Layer 5 of a small transformer language model trained on English Wikipedia (14 layers, counted from 0, width 96).
A neuron's activation on a vector x is GELU(gate . x) times (in . x), where the dot is the dot product.

Input weights of the MLP neurons that the questions are about. A number n stands for n times 0.001.
n61 gate: 139 52 -147 103 -119 51 -44 120 -133 -75 213 83 -15 -133 201 97 231 32 255 15 65 -10 49 7 -99 119 -36 14 37 -49 208 7 0 15 74 -45 -64 -77 -40 -69 70 160 -222 -269 -109 -144 -224 -68 80 -39 -43 106 -169 -139 -204 -23 -7 126 144 -73 4 137 -78 57 -33 138 -69 -47 189 72 126 102 333 -157 -135 113 -233 67 148 45 -11 -111 -181 -49 -15 7 -149 -59 -10 -7 50 25 214 -77 7 189
n110 gate: -141 -38 349 -41 44 -214 -167 -153 -264 -158 74 -58 149 47 -19 128 91 -26 -90 274 -36 -236 35 149 256 -62 -97 -116 -68 99 159 -4 -154 -178 -192 -260 -163 181 -224 -4 -41 -132 -209 0 179 22 -147 18 -233 -135 253 109 -48 81 -9 246 126 -212 -62 63 138 -39 48 9 9 -13 -90 -193 -48 164 -151 195 -31 171 -188 130 233 -235 98 172 305 31 -122 -78 14 62 327 150 -132 63 153 133 27 86 81 -136
n125 gate: 37 90 399 96 38 80 -76 119 72 -373 88 89 -106 164 104 72 -18 37 -247 87 -118 -32 142 153 -78 -104 182 303 101 -77 89 -76 -134 -277 5 133 -228 -55 -214 -194 353 -259 -78 -122 -66 64 -95 -139 -143 9 -24 332 230 82 145 118 -45 14 28 91 147 105 -93 157 151 83 71 124 -133 178 -75 -189 -117 -144 -162 266 251 -200 9 32 -318 5 37 74 77 -56 245 -300 -275 14 -213 -146 47 24 -168 -166
n151 gate: 91 -240 132 57 51 -15 -78 155 -329 -71 131 351 -229 -22 59 283 129 -35 115 -10 -112 207 -253 42 -205 -67 -227 62 78 39 320 88 -120 86 -70 -101 -76 168 -242 -5 199 38 160 25 314 -40 -31 -76 180 -35 276 160 199 -138 79 -139 -150 174 -127 155 11 -224 5 -30 -56 441 170 41 253 241 -10 -289 -25 197 -462 -180 -89 185 -296 -79 -204 -30 150 110 -167 -304 -25 -10 -122 165 -75 -46 220 -104 -118 -19
n178 gate: -196 45 131 -172 -71 43 29 -262 -135 -135 -218 484 24 30 159 185 -92 42 -86 82 33 150 -55 -96 -134 24 191 -43 -259 -23 192 -210 433 -20 246 -310 -42 100 62 -109 -131 -160 106 75 -480 267 -47 -121 190 32 193 171 -14 -227 68 -89 -80 -14 -80 158 78 -73 -60 56 165 32 -109 48 -41 40 -52 -41 9 89 37 -76 87 288 321 69 -130 -215 -213 217 193 -19 37 123 -167 57 -74 -165 -52 34 104 -207
n212 gate: -128 167 253 339 0 40 283 -76 194 -123 -132 94 -76 105 -336 72 126 25 -64 -184 90 -197 393 -15 -73 -75 -227 25 -178 139 25 -111 -152 68 -377 -68 138 -202 -50 -140 -82 258 -29 114 -25 -170 235 216 -186 24 -15 190 24 -134 -67 10 -66 -257 -80 136 26 364 -127 34 80 -68 -181 86 0 5 -25 136 -168 -192 78 35 -271 62 35 227 -260 84 127 -273 36 69 -132 -120 191 302 -226 -124 110 366 206 -214
n232 gate: 236 7 50 -87 -78 -18 61 50 113 -63 -14 -131 149 -109 94 17 176 -4 -76 234 93 45 -42 -4 146 296 215 -50 -69 -24 74 158 -211 0 186 -149 -60 -34 212 -21 -303 26 -52 -191 -82 -80 7 77 -119 164 36 -112 -205 141 -227 -7 27 -90 -146 -94 15 114 -199 66 -150 -108 18 -47 69 -88 -28 -21 -81 42 77 -76 73 -85 -93 -76 -160 -99 -98 195 131 32 70 -127 -106 97 -70 -53 189 -203 -106 -10
n254 gate: 65 -106 52 109 -176 -139 -179 -109 89 106 -133 145 -106 91 40 50 -13 127 -26 -164 52 77 -13 -11 58 -52 96 97 -236 137 -31 -179 -194 18 54 14 -103 295 -59 -17 -53 -161 -20 -3 -28 -301 226 -24 -63 -58 194 95 189 13 -107 98 30 -108 -41 158 72 -283 -34 -115 80 17 181 77 -67 -124 111 -233 72 65 106 21 -160 90 -107 117 60 34 -44 -20 -18 -100 10 -77 129 -112 20 -55 -202 56 -23 -7
n261 gate: -75 -156 232 58 -71 -67 -19 -29 -78 42 117 -237 83 -115 -5 -178 -5 -353 138 -289 19 175 56 228 -224 -134 -75 -129 287 14 -100 43 -214 291 66 -99 -75 111 -202 -186 20 -434 303 19 163 223 134 -94 -82 84 -38 163 9 -216 88 125 36 125 295 -39 74 46 -164 9 -435 -80 -230 -130 -23 131 -266 107 222 -24 122 149 -98 0 29 -194 141 94 -257 -33 -20 142 0 51 -50 178 -75 -5 368 117 -151 55
n301 gate: 355 -109 -78 -145 147 49 5 45 15 -341 92 83 -150 -171 26 -141 -200 165 37 -15 -177 -218 186 -15 -67 438 -112 168 125 166 88 243 -65 103 -155 277 -68 48 -5 15 297 57 -130 -303 -99 77 54 -78 0 -106 -147 -154 -5 -38 30 -272 28 -62 78 -35 -178 105 198 96 79 -68 35 -149 349 246 -93 -134 195 -248 193 238 -202 117 138 -219 221 -165 63 -294 20 -264 -5 -28 136 109 150 -304 128 90 -189 201
n317 gate: -113 37 97 381 -212 -22 -221 203 267 -32 -171 49 -172 -235 -321 -42 26 27 268 56 419 -189 16 216 -133 -180 -118 87 -393 -346 114 -192 11 -46 -11 182 -242 -110 -5 -409 474 224 -96 -189 159 69 202 86 -77 -192 -141 -171 -58 -89 -140 0 134 -42 43 -149 -175 -21 176 27 -98 -11 225 335 148 -134 -125 244 -22 59 300 132 -56 -208 -93 158 -28 140 192 -138 106 329 192 115 -31 280 70 71 120 -216 -225 161
n371 gate: -21 8 -89 -100 312 -120 -238 -156 0 -85 320 -192 144 -153 -54 -16 -129 -97 -41 285 17 -70 100 -231 79 141 254 -94 -48 -103 -64 -69 -65 166 160 36 245 29 349 51 -118 72 117 -42 -103 -200 94 -63 147 -113 -111 54 246 33 189 58 12 12 -226 -108 -22 4 -76 -168 150 -210 -30 198 -62 -226 55 -238 0 -93 8 -104 92 146 -128 -17 201 -8 -138 -46 324 229 17 -120 25 30 -38 -149 270 44 -49 -163
n374 gate: 5 -18 -209 95 205 -136 71 127 201 111 312 144 100 -152 167 -152 -86 92 -180 -115 -219 130 213 185 196 178 78 -272 -81 -130 269 52 -14 348 -64 15 -106 -221 94 84 210 -197 78 -144 -80 -27 -56 189 -108 -27 89 -55 -214 -130 -110 -49 9 59 -5 -99 -164 363 73 -27 -107 -64 28 -344 -131 88 5 -32 -222 -5 -78 33 96 -372 457 118 52 -46 -156 87 0 153 -270 184 -53 -85 170 -112 -80 -95 18 151
n61 in: -118 51 -3 -160 85 25 58 -10 -26 37 -3 198 -100 193 166 90 61 128 209 26 91 -36 -6 -87 117 3 9 98 -3 -88 94 -96 103 -23 -65 53 -53 -155 -83 92 -145 10 40 -163 13 -9 237 -16 22 -22 -72 -127 -169 303 -88 -231 -245 37 9 -29 29 -18 -3 74 -256 31 -95 115 61 119 -3 25 -188 -3 12 29 -39 -95 22 -21 103 -134 -12 -31 58 -100 -155 -85 -136 108 112 -85 35 -29 -67 132
n110 in: -149 148 307 -24 -130 67 -164 -220 -28 -145 233 221 -48 67 183 8 -161 152 38 57 -91 -149 -15 -72 -15 -246 -309 -270 89 244 -20 -152 -48 50 8 12 -55 88 8 75 -101 38 -66 -39 191 89 -36 70 -212 -93 -4 -190 -143 -95 224 58 101 -77 -47 -48 115 -23 82 -62 -36 -244 -44 -8 -12 22 -4 100 -94 8 -27 100 252 78 -79 -80 85 -90 -109 85 0 133 89 134 193 196 179 0 -147 371 34 -132
n125 in: -348 -139 178 -39 -24 92 44 293 99 -129 -138 86 34 -208 56 60 -75 14 103 -35 -251 -289 -84 -59 38 -280 -239 19 128 -233 77 -24 324 -127 190 -131 -86 65 -58 -24 272 -26 -184 -470 136 -122 -184 -19 58 -194 19 -28 19 107 164 -45 37 -33 303 59 425 155 -28 66 242 170 10 -141 -9 169 87 118 -148 324 71 136 163 -15 -43 -28 114 -172 109 298 222 -144 95 28 18 -282 -176 -14 -194 138 -32 -64
n151 in: -96 -220 206 36 22 18 -63 -232 -68 -157 9 -136 -422 -153 79 177 -39 -166 -38 54 -150 -196 -210 126 -125 -106 100 177 72 106 154 -49 63 19 -282 -138 118 -38 -36 208 208 191 147 74 115 172 -194 122 89 30 128 155 -99 -93 -145 277 -225 -39 202 -134 210 43 26 -22 -106 86 98 436 150 4 -31 108 9 -35 121 36 81 443 -141 -226 -212 17 30 -65 -59 -61 91 38 -156 -169 -69 -44 -115 18 -38 17
n178 in: 0 -87 -86 -67 125 31 187 -70 160 -93 -17 162 -35 0 -15 103 94 141 -82 -18 -111 54 105 99 -149 -70 -72 -84 -25 -40 -3 -221 4 -113 82 80 -220 44 -115 -104 50 -176 -75 55 7 0 63 -92 -11 242 -114 -184 64 -17 -7 102 -26 -84 -76 309 -119 -135 211 24 195 106 77 -14 229 85 73 -78 -96 75 -24 -210 -135 -47 101 -94 50 -34 119 262 114 -41 286 60 -63 28 -89 -10 52 -57 -37 -245
n212 in: 143 69 11 29 -61 -91 88 58 166 -21 -60 -129 37 141 23 86 -28 -132 31 -63 -7 -303 102 -37 42 -105 -39 116 -110 73 -122 161 -63 -99 53 -158 54 -185 -33 33 104 -95 -49 -50 -4 28 192 203 51 -43 -14 223 -88 -59 -204 11 -92 -63 -191 37 -75 362 -14 312 -181 -57 -15 -7 77 -72 90 92 -79 -61 -7 36 48 -161 47 -182 -144 11 106 -14 26 -79 -88 -45 79 368 -309 14 33 63 -170 -28
n232 in: -165 -41 268 177 272 -72 90 -7 47 29 29 78 107 21 131 31 -29 -6 67 -118 154 0 166 -60 106 -7 -243 -138 77 -199 -147 76 33 117 -139 -24 221 10 -33 -86 108 -66 -58 -98 96 -32 217 -49 -79 -29 26 87 -19 -224 94 38 87 -57 -101 50 -129 -96 -209 93 -13 -52 -59 73 57 40 16 -173 -42 87 84 -30 -168 -34 -26 226 -158 0 23 -251 20 0 100 66 -22 20 -19 105 89 -7 -107 3
n254 in: -53 199 60 105 -32 -61 58 -61 -40 46 63 135 44 109 0 -48 -80 -32 103 -77 -43 155 -108 -156 307 -46 -11 -161 -160 127 -242 -87 4 -4 53 86 -14 59 58 100 -154 -26 129 18 -111 38 97 -106 86 -14 -68 98 275 7 18 228 3 52 -114 137 63 -274 46 53 -154 165 -93 -97 -239 88 50 -73 78 4 -256 -133 147 122 0 -14 161 -39 -84 -49 139 -85 -227 -7 -7 -7 -74 -328 -4 98 175 -75
n261 in: 248 -214 75 194 64 -68 -125 266 155 103 -161 -67 -16 -34 71 -27 -205 -71 107 -155 76 -50 -136 -69 -121 -76 -20 108 -166 12 -79 -12 -4 255 -113 4 87 108 -44 -44 -118 -118 300 127 16 175 -216 -51 -104 188 -139 168 -62 -65 303 -196 4 155 131 133 62 -12 39 -199 -203 90 -124 104 -101 -105 -171 148 -36 -63 -27 233 -159 21 52 -50 20 16 -168 27 94 170 43 -50 4 -100 47 195 -312 231 -172 30
n301 in: -54 -8 -39 -139 121 0 -40 -12 100 -237 -35 -250 -40 -206 244 -98 -19 -62 -88 -24 8 -91 15 199 4 -173 -264 122 -180 -38 -117 67 132 82 -154 294 -112 80 95 28 -60 108 88 280 -47 42 0 174 119 -258 82 300 -115 -19 -125 -115 212 179 -51 -175 -106 -8 100 23 118 46 107 -123 95 48 -4 -100 -120 -35 204 158 4 85 173 -38 84 -120 62 -96 48 -167 15 -250 -7 206 -170 200 59 -20 -215 19
n317 in: -21 240 51 60 123 161 245 68 -169 -75 -100 -34 43 98 -27 -158 -144 163 54 -48 64 74 169 -43 120 115 209 0 246 -155 4 -77 -69 0 -162 362 -96 123 -307 -263 169 -36 -62 4 -51 21 -8 104 43 -200 -275 -46 54 -187 -183 27 48 16 160 202 250 260 29 120 -115 -241 -136 -21 -165 -40 -131 112 -55 134 -112 235 -204 132 -8 -74 121 21 66 -232 -78 25 -191 -102 -178 111 -175 -228 72 78 130 40
n371 in: 28 116 -28 -106 44 20 159 45 157 40 83 20 25 212 -68 -69 -137 155 129 33 -48 -58 0 -324 -95 40 -20 421 -99 -249 16 61 168 -195 -67 -168 -76 4 24 -49 54 43 -16 -60 93 31 101 326 77 154 -44 -162 -39 -198 -58 13 84 204 -76 78 -138 39 -24 107 -44 -150 -49 195 -180 -149 92 20 88 72 -218 37 -21 -200 157 164 161 -191 32 -320 17 -52 79 249 -324 -24 190 -101 97 -53 -58 -77
n374 in: 191 7 96 -39 -104 8 141 51 206 -134 49 -131 -79 -53 -134 -48 49 -61 124 -163 124 93 41 8 0 -74 -88 151 -154 220 154 -8 0 4 -224 -194 46 -67 -82 -47 52 -37 26 69 -202 -8 -303 -107 -144 61 151 -102 181 19 235 243 198 -4 66 223 -76 8 -239 30 62 190 183 -66 45 -88 131 -366 -38 -15 114 -35 151 -92 4 -105 -206 -4 57 76 -95 27 15 30 -251 70 -76 -97 136 43 -283 -151

Each question shows a token from some text and the vector x that enters the MLP there. A number n stands for n times 0.0071.

" when": 16 -13 57 -67 64 4 19 116 15 -34 -12 -312 62 11 37 -98 -81 126 220 -131 188 -191 -96 105 -87 -4 95 -233 -99 -56 34 -193 -88 141 152 -28 -4 -51 -58 162 140 62 -145 194 -20 20 221 -122 154 -60 88 -19 -196 -46 -187 -148 -41 211 104 21 121 -43 172 -107 -201 297 -119 11 1 -1 76 -53 -28 -1 -94 -70 -62 -79 20 -221 -39 11 -13 -36 -60 -101 4 248 81 205 74 284 207 -52 45 -232
Which two neurons fire most, strongest first? n261, n61

" the": 166 114 -76 -62 223 -34 32 -138 103 -1 190 42 -35 -53 165 -72 -236 215 285 -71 76 -33 -38 90 -97 -93 145 -64 7 -68 -53 -75 42 -14 53 -38 58 -258 -15 108 -87 150 -110 101 97 -26 231 -140 51 -24 54 -64 19 143 -24 49 -50 -186 62 4 226 -230 38 44 -226 24 -90 -157 -126 90 63 123 -16 22 85 -360 -79 -197 69 -1 0 -19 69 -5 -6 -1 1 -30 112 -54 182 163 -147 -25 163 -289
Which neuron lights up most? n317

"ine": -127 75 157 24 270 29 89 -4 224 -219 -140 96 -35 -132 58 -61 27 45 34 -28 -42 81 -66 -48 16 -47 309 -88 173 -251 160 20 -26 30 235 -155 -221 24 44 173 -102 174 -224 -37 -44 4 216 -198 -44 41 -99 123 -143 -24 15 -54 28 174 184 63 195 -130 99 -38 -245 -14 -47 -167 130 39 -117 -33 19 105 -167 -205 -172 -32 155 -87 -40 186 -43 -60 70 -104 63 -78 164 10 91 48 -59 146 -177 -145
The most active neuron and its activation: n178, at about 2

"der": 119 25 124 -193 -33 30 -20 137 97 45 21 -92 7 135 233 76 -199 -155 213 -197 -111 -210 59 46 90 -61 282 40 -39 -30 175 60 -152 17 58 157 -69 -133 127 212 -8 35 -100 91 -223 -21 127 -120 -49 -117 -84 185 -11 -172 89 -57 -206 11 123 285 231 -178 31 -172 -110 -135 99 -18 -65 70 66 -86 10 33 164 -222 -42 -54 40 134 -50 195 -40 -123 -195 -51 188 -129 63 -161 33 122 -135 -62 -59 52
Which two neurons fire most, strongest first? n110, n178

" ": 206 45 -21 -108 205 53 178 43 30 -151 120 94 -42 123 -8 27 -366 79 130 -145 158 100 33 -55 -25 8 132 -10 -26 -56 154 -25 -87 -33 255 -72 13 -82 75 208 -104 269 -119 166 299 -46 77 -206 -22 3 8 1 -49 -41 -126 93 -92 -209 25 14 102 31 200 -25 7 69 -36 -150 -244 -162 -13 -84 29 -107 14 -127 -99 -226 188 -172 -191 51 79 110 -27 -195 57 -21 -63 -178 83 92 92 -4 118 -142
Which three neurons fire most, strongest first? n301, n374, n110

"2": 88 -61 91 -155 240 -19 295 -54 91 -27 140 186 4 140 -144 -34 -303 -34 132 -162 73 -43 -97 158 -197 -200 -20 -127 52 -112 -53 0 -101 189 172 -42 -76 -105 203 189 -122 30 -120 159 27 -164 253 -155 160 53 37 150 -205 3 -19 97 15 -82 92 -119 55 -94 131 129 -20 -76 -47 -76 -117 -5 163 -128 164 -55 116 56 -101 -170 -17 -74 -203 137 223 40 -209 -115 96 -106 -14 70 100 28 -136 25 41 -78
The most active neuron and its activation: n212, at about 0.7

"as": 53 -44 149 88 -47 106 74 2 104 -71 4 -106 -3 -73 27 -124 -158 -64 -94 -170 132 10 -59 244 -22 84 183 -77 17 -112 216 -17 65 -59 207 118 -90 -24 184 330 -3 40 -161 46 25 -31 -14 -272 217 76 -83 35 -61 17 -119 93 -4 204 35 -84 264 130 110 -151 -98 -167 -88 -71 -21 126 63 -3 82 120 38 -296 -129 211 -134 -101 -257 33 53 -118 -82 -232 31 -110 47 -63 116 172 -281 11 51 -83
Which neuron lights up most? n371

" |": 104 53 149 9 -45 -27 260 46 57 -54 132 89 140 135 64 31 -137 104 202 68 141 29 -29 5 -76 -196 296 -83 -55 -52 169 -31 -75 167 141 -24 -108 -284 38 72 103 37 -78 144 72 -160 166 -81 90 -23 26 -9 -188 -99 -169 -25 -85 -178 -80 -177 100 -38 155 171 -89 157 -23 104 -170 -58 2 -177 51 -4 161 -97 -203 -118 -8 19 -97 184 39 62 -22 -99 -94 -64 -16 -51 81 113 27 -6 -73 -362
Which neuron lights up most? n212

"\n": 27 -52 129 44 -123 161 95 -64 -6 -32 119 46 17 -78 198 -163 -40 202 321 182 -70 25 -41 203 35 -190 191 11 179 -7 110 -16 6 -28 199 -61 4 -59 -69 230 20 226 -97 162 81 -53 99 -124 13 58 -223 -204 53 -68 60 36 -186 -211 6 -189 253 -126 104 110 -38 76 -64 12 -220 -104 18 -32 -10 -158 5 93 -138 -319 157 22 -53 10 18 -49 -76 -171 120 177 60 -150 -113 43 -61 -120 75 -209
Which neuron lights up most? n125

"si": 130 1 74 -34 60 121 102 -24 108 4 86 -118 -33 -52 58 -8 -155 42 88 -219 -21 84 -113 -31 -116 -81 133 37 204 -53 154 -2 -131 49 52 11 -47 -174 114 34 94 141 -101 -142 -24 -8 175 -94 -5 -67 -196 172 -48 29 -47 206 83 95 -131 -166 446 171 125 -70 -83 53 -150 21 22 98 75 -192 167 -144 115 -296 54 -32 19 -68 -54 92 51 34 -260 -138 63 -357 159 -164 -101 259 -106 -91 54 -12
The most active neuron and its activation: n125, at about 1.1

"es": 153 37 -28 -9 -72 53 58 -57 198 -34 -75 104 -49 -101 277 26 -99 -29 228 -181 -55 -105 -170 57 55 40 117 -89 35 -97 270 -84 76 19 148 -25 -269 -237 177 133 98 75 -134 62 -114 -109 109 -121 120 67 -118 -23 -126 -3 -74 120 -37 128 143 -96 255 -51 83 -105 -66 -38 -26 -93 77 -19 90 -94 47 189 63 -188 -263 83 104 9 -186 165 -23 -22 -127 -197 12 -152 35 57 -18 303 -25 112 50 -225
Which three neurons fire most, strongest first? n61, n178, n151

"idae": 45 63 -115 35 -5 213 204 -41 253 -2 -178 40 -16 -103 118 -63 -48 95 25 3 -30 77 -237 83 -29 90 163 -182 -4 -52 90 -120 -170 102 188 34 -164 -62 43 126 86 9 -125 26 -174 -90 276 -138 174 -157 7 -60 -3 -22 -114 13 8 123 20 -199 169 -158 155 42 -252 46 120 -131 290 -51 133 -81 53 68 157 -202 -123 69 180 -94 -48 -13 62 -115 65 -240 -8 -200 185 40 -43 162 -45 70 -24 -159
Which neuron lights up most? n301

"s": -2 25 -124 -164 38 311 57 -153 120 -62 -100 70 -22 -51 169 -57 -39 -48 250 -138 -150 -110 -103 58 -39 -93 37 -88 -10 -43 170 -31 1 114 231 -29 -186 -98 39 -24 193 -69 -243 47 44 -78 109 -182 228 62 50 21 60 8 -202 186 38 215 110 -38 269 -5 270 -101 -121 -38 -109 60 -8 -63 130 -17 8 79 113 -214 -187 -53 1 -47 -79 76 122 114 -11 -264 13 -160 -41 -37 -2 264 12 78 77 -219
Which two neurons fire most, strongest first? n178, n151

"|": 31 164 21 -60 27 5 79 -186 -42 -23 52 51 112 35 115 35 -147 140 248 -20 148 0 31 259 -323 -70 231 33 -13 2 303 -28 -209 110 -14 -155 -151 -81 191 60 76 23 -163 4 95 32 167 -33 54 -169 48 -102 60 46 -112 -24 1 -250 -79 -120 -66 -90 204 41 -53 80 -34 -93 -137 -74 -24 -80 145 92 18 56 -126 -193 -43 -53 -157 150 62 129 -88 -60 31 35 180 -35 54 141 -48 36 -13 -344
The most active neuron and its activation: n110, at about 0.54

"l": 67 276 -108 -24 84 -13 10 -75 81 -122 -90 96 109 117 47 102 -54 -152 117 -77 -98 80 -50 121 153 -90 166 -181 50 -181 58 80 -149 7 79 60 -43 -49 148 54 49 199 -369 -1 -120 117 139 -76 -2 -28 -100 134 -66 37 -26 18 -129 197 50 28 223 -196 106 88 -174 135 -109 236 -298 185 -90 -35 -20 172 17 -255 27 -101 -83 -37 56 41 -17 65 -109 -173 -29 -266 98 -105 -266 218 25 -41 15 47
Which neuron lights up most? n125

"lam": 149 42 -55 -33 45 94 288 -70 93 -166 -9 -67 68 89 -119 -106 -75 -39 7 -158 5 -128 -185 261 51 -72 366 -102 -85 -31 40 71 15 94 -43 68 -67 38 205 61 62 121 -135 106 -105 -108 287 -68 33 -74 -49 111 -143 -62 142 -49 72 127 -32 -116 234 -94 248 -91 -23 -92 17 -139 64 -23 80 -198 -61 -28 45 -253 12 20 -29 -209 -59 97 206 59 -37 -226 -54 -209 163 -203 266 77 40 -144 10 -30
Which neuron lights up most? n301

" colleague": -31 104 98 -119 76 25 23 -65 75 -22 -100 29 8 8 112 19 -181 115 -26 12 61 -149 -125 -28 -1 -39 86 122 82 -9 41 -33 -226 151 233 111 -87 -9 76 156 -226 109 -109 170 -59 37 239 -156 4 -167 43 145 -45 -96 -193 139 -77 93 196 -200 186 -75 214 -146 -134 103 -1 -114 -13 -98 210 -167 -8 -68 93 -189 -7 -7 180 -40 -40 -103 49 -178 -90 102 120 -226 173 -179 -20 284 96 -90 93 -204
Which neuron lights up most? n254

",": 199 -36 120 -72 129 -22 81 -5 105 -72 21 -24 132 168 -34 -42 -177 -11 175 -138 13 -62 -10 -108 -81 -135 145 -194 -92 -94 60 143 -45 124 213 -99 -50 -115 119 193 -39 126 -252 177 57 -241 104 59 113 31 157 -53 -105 7 -112 -71 -112 -11 105 -171 168 52 101 309 -270 75 131 56 -163 -79 79 -44 121 -46 -22 -134 -37 -66 30 -118 -33 54 79 -5 -36 -148 89 30 -63 -78 294 180 -139 -125 -62 -253
The most active neuron and its activation: n317, at about 0.27

"om": 143 37 23 28 359 143 41 -30 69 -5 -50 -7 64 182 -21 -100 -34 -157 140 -106 20 -93 -17 181 45 -22 253 15 -62 4 311 94 -3 -65 88 -138 -84 -88 -29 -28 -125 -47 -98 162 -175 -181 202 -89 92 -65 -236 -50 -151 -1 -51 94 142 185 -4 -82 177 28 96 -242 -157 -78 -7 0 -14 91 18 -86 47 19 243 -259 -58 0 60 8 -76 120 22 -150 -158 70 81 -314 62 9 179 102 -214 -123 123 -149
Which neuron lights up most? n125

"4": 141 42 124 -117 144 -84 176 -68 18 -55 33 66 36 45 -166 -19 -260 -52 173 -73 123 40 -35 102 -204 -279 -60 -88 116 -97 81 -30 -34 113 198 -55 -111 -161 88 162 -93 130 -100 188 36 -90 280 -100 136 6 182 207 -163 -7 -81 40 55 -81 5 -191 64 -73 165 -15 44 23 -49 13 -90 25 281 -193 122 15 128 -8 -137 -168 -34 -41 -179 180 111 -21 -210 -193 271 -107 -51 -39 77 -22 -221 58 12 -2
Which neuron lights up most? n151

" Eric": 20 207 47 -121 57 132 186 -13 86 -165 -4 52 -124 147 64 -124 -125 77 -38 38 54 -128 -33 214 -78 72 413 -11 123 -33 -13 23 -89 107 195 12 -173 9 80 161 -193 233 -208 187 17 -60 71 -83 5 -160 123 -27 -83 -143 -119 45 -10 107 148 -141 25 -41 46 -151 -237 73 -78 -117 -54 68 26 -71 39 89 -13 -20 -94 -23 -13 -39 45 89 8 -289 -47 -183 141 -166 246 -75 72 269 -145 37 -87 -149
Which neuron lights up most? n301

"3": 119 52 -1 -126 150 86 244 -31 56 -32 96 82 39 105 -69 -45 -233 -39 218 -21 -23 -62 -48 46 -204 -260 -70 -165 125 -196 -7 -30 3 163 235 -91 -21 -86 104 190 -140 131 -197 139 -60 -73 283 -138 130 -4 116 187 -139 31 -150 22 16 -149 -29 -80 125 -118 208 -28 -83 135 -27 28 -153 43 208 -158 76 -67 89 6 -36 -161 22 -24 -149 183 240 46 -243 -163 211 -76 -77 15 34 6 -216 91 16 -21
Which three neurons fire most, strongest first? n317, n261, n374

"8": 97 12 120 -131 252 -64 231 -38 2 -63 63 132 100 29 -147 -23 -211 -11 238 63 108 -35 101 -19 -114 -167 -25 -131 -99 -178 9 -38 -32 115 125 -10 -169 -85 103 259 -175 81 -226 164 26 -188 247 -116 104 -36 215 208 -55 60 -53 18 11 -111 103 -31 95 -74 159 -34 -42 135 -37 -116 -127 -90 203 -272 176 31 128 -2 -162 -222 39 4 -168 110 95 -68 -174 -121 129 -25 -1 -12 42 69 -252 72 12 -70
The most active neuron and its activation: n254, at about 0.62

"lum": -2 52 -7 16 189 -162 260 85 191 -86 74 96 -56 -49 -6 -44 -120 -23 -100 -162 -67 -114 -226 -29 106 19 192 79 169 -103 110 69 -141 -45 -28 -21 -80 6 -51 21 -41 -61 -40 -27 -203 -230 289 -148 99 22 105 -23 -12 23 152 -186 102 220 75 -112 388 -13 215 -112 -139 74 -5 -169 -159 -116 -83 -7 53 166 200 -220 78 123 42 -79 -61 51 89 -37 -97 -27 104 -205 184 -125 67 164 73 -167 -149 -78
Which three neurons fire most, strongest first? n125, n110, n301

"ang": 72 53 -6 -39 228 196 211 -72 27 -119 -50 175 -299 123 -30 83 -146 42 -57 -180 18 -42 -70 149 -34 -257 88 -219 241 -51 -1 81 -169 -16 97 148 -104 112 -26 102 221 -8 -77 -54 -179 -2 197 -57 -82 -22 59 28 -183 177 16 -85 17 242 64 -83 188 1 175 -155 -30 -36 29 -45 24 137 10 -159 75 54 1 -283 45 -139 -55 -144 -215 125 65 31 -108 105 15 -174 303 46 7 152 -132 -80 -156 -95
Which neuron lights up most? n125

"er": 85 -34 183 -145 167 121 3 133 207 -112 26 -39 -43 168 31 49 -90 -160 145 28 -56 -21 52 -15 87 -150 233 -122 243 82 309 130 36 -159 135 83 -23 -56 135 193 -330 34 -287 64 -214 -62 78 -131 -6 -103 -109 119 0 -57 -137 3 -75 217 12 170 -76 -136 112 -63 -172 -22 146 -170 118 -160 1 -38 -198 -55 70 -209 -120 -35 -33 92 -59 157 18 18 -204 -54 203 -131 23 -25 112 111 -190 137 -71 -42
Which neuron lights up most? n151

"man": -22 -26 27 -178 181 162 109 204 26 119 -107 94 -45 244 24 107 -72 -96 74 -167 -8 -177 -122 95 -43 -267 246 91 70 -31 210 155 42 -113 310 122 -104 -73 58 55 -349 98 -187 70 -160 -118 148 -121 145 -167 15 68 50 -83 34 15 57 37 111 -25 168 -30 267 77 -66 -1 -10 -94 61 -123 53 -130 -49 -67 -71 -309 40 -173 7 -90 -59 158 136 -89 -109 -60 -5 -136 11 -175 216 92 -46 83 -40 -82
Which neuron lights up most? n232

" animal": -4 195 8 -103 186 118 67 -114 174 -266 -105 -182 -212 78 140 124 -237 91 -73 -94 92 -138 -227 -22 78 -46 257 -77 74 -167 159 -89 -178 55 157 -56 -119 110 -21 89 -187 158 -140 92 -3 -101 194 -102 152 -107 -57 159 18 -109 1 21 76 -6 211 -155 248 -10 247 -17 -178 162 43 -186 55 55 127 -138 -61 -18 75 -253 -23 71 11 110 104 -27 -67 -98 -11 -38 41 -40 77 -52 -9 179 108 -41 -85 -104
Which neuron lights up most? n254

"F": 60 85 95 -125 -132 12 307 -115 67 -81 -48 -78 61 47 138 -61 -148 -7 227 -102 136 74 -286 26 74 -147 80 -138 -93 -204 -13 66 -87 65 29 -120 -98 -129 194 164 -12 6 -195 69 97 -88 205 -110 -6 -144 -49 245 -175 -66 -64 122 146 -56 218 135 37 -127 393 -102 -104 -90 -75 32 -1 2 -54 68 3 -28 -24 -194 15 -155 65 -31 -6 73 84 -75 -5 -199 201 -16 116 70 27 128 -155 -16 265 -54
Which two neurons fire most, strongest first? n110, n254

" Governor": -65 -75 191 -198 27 45 55 41 -140 -165 42 -12 134 134 118 72 -225 83 147 87 21 -249 -64 113 -30 -199 229 43 56 22 67 32 -213 111 146 99 96 -25 125 189 -236 53 -53 81 -70 -94 173 -270 -37 -166 166 16 -79 -59 27 75 71 -22 144 21 169 31 135 50 -196 29 8 -273 148 -58 125 -62 -104 -49 120 -159 53 -82 21 35 -120 -63 180 -228 -59 59 161 -206 13 -195 36 111 85 -103 104 -155
The most active neuron and its activation: n110, at about 1.3

"5": 113 0 89 -152 250 -80 198 -64 75 -80 11 72 -38 34 -99 -107 -275 -64 180 -22 85 -7 6 46 -132 -195 -19 -90 38 -18 -13 -6 -32 150 136 -79 -82 -166 66 180 -160 102 -130 163 -3 -53 230 -90 152 60 190 319 -231 -27 -106 67 -42 -76 108 -165 6 -108 199 -38 23 41 -41 -77 -67 -48 236 -242 118 44 157 -17 -74 -220 -50 -37 -184 249 102 -65 -198 -139 201 -19 -7 -8 123 79 -219 92 36 -20
Which three neurons fire most, strongest first? n317, n212, n125

"flex": 12 209 -105 119 -29 319 228 -30 213 -131 29 278 -168 -103 150 89 -145 -10 109 -139 19 -117 14 132 113 12 131 -47 -86 -76 194 24 -30 142 122 57 -100 -107 56 208 -9 -84 -1 35 -125 -111 138 -200 55 64 -69 125 80 -29 -228 -10 -80 2 244 -129 67 -79 82 -156 -193 85 -117 11 23 42 84 -139 18 5 169 -168 -137 -106 20 -112 35 82 85 -209 -87 -196 84 -148 153 41 147 58 -225 84 -113 -179
The most active neuron and its activation: n301, at about 1.3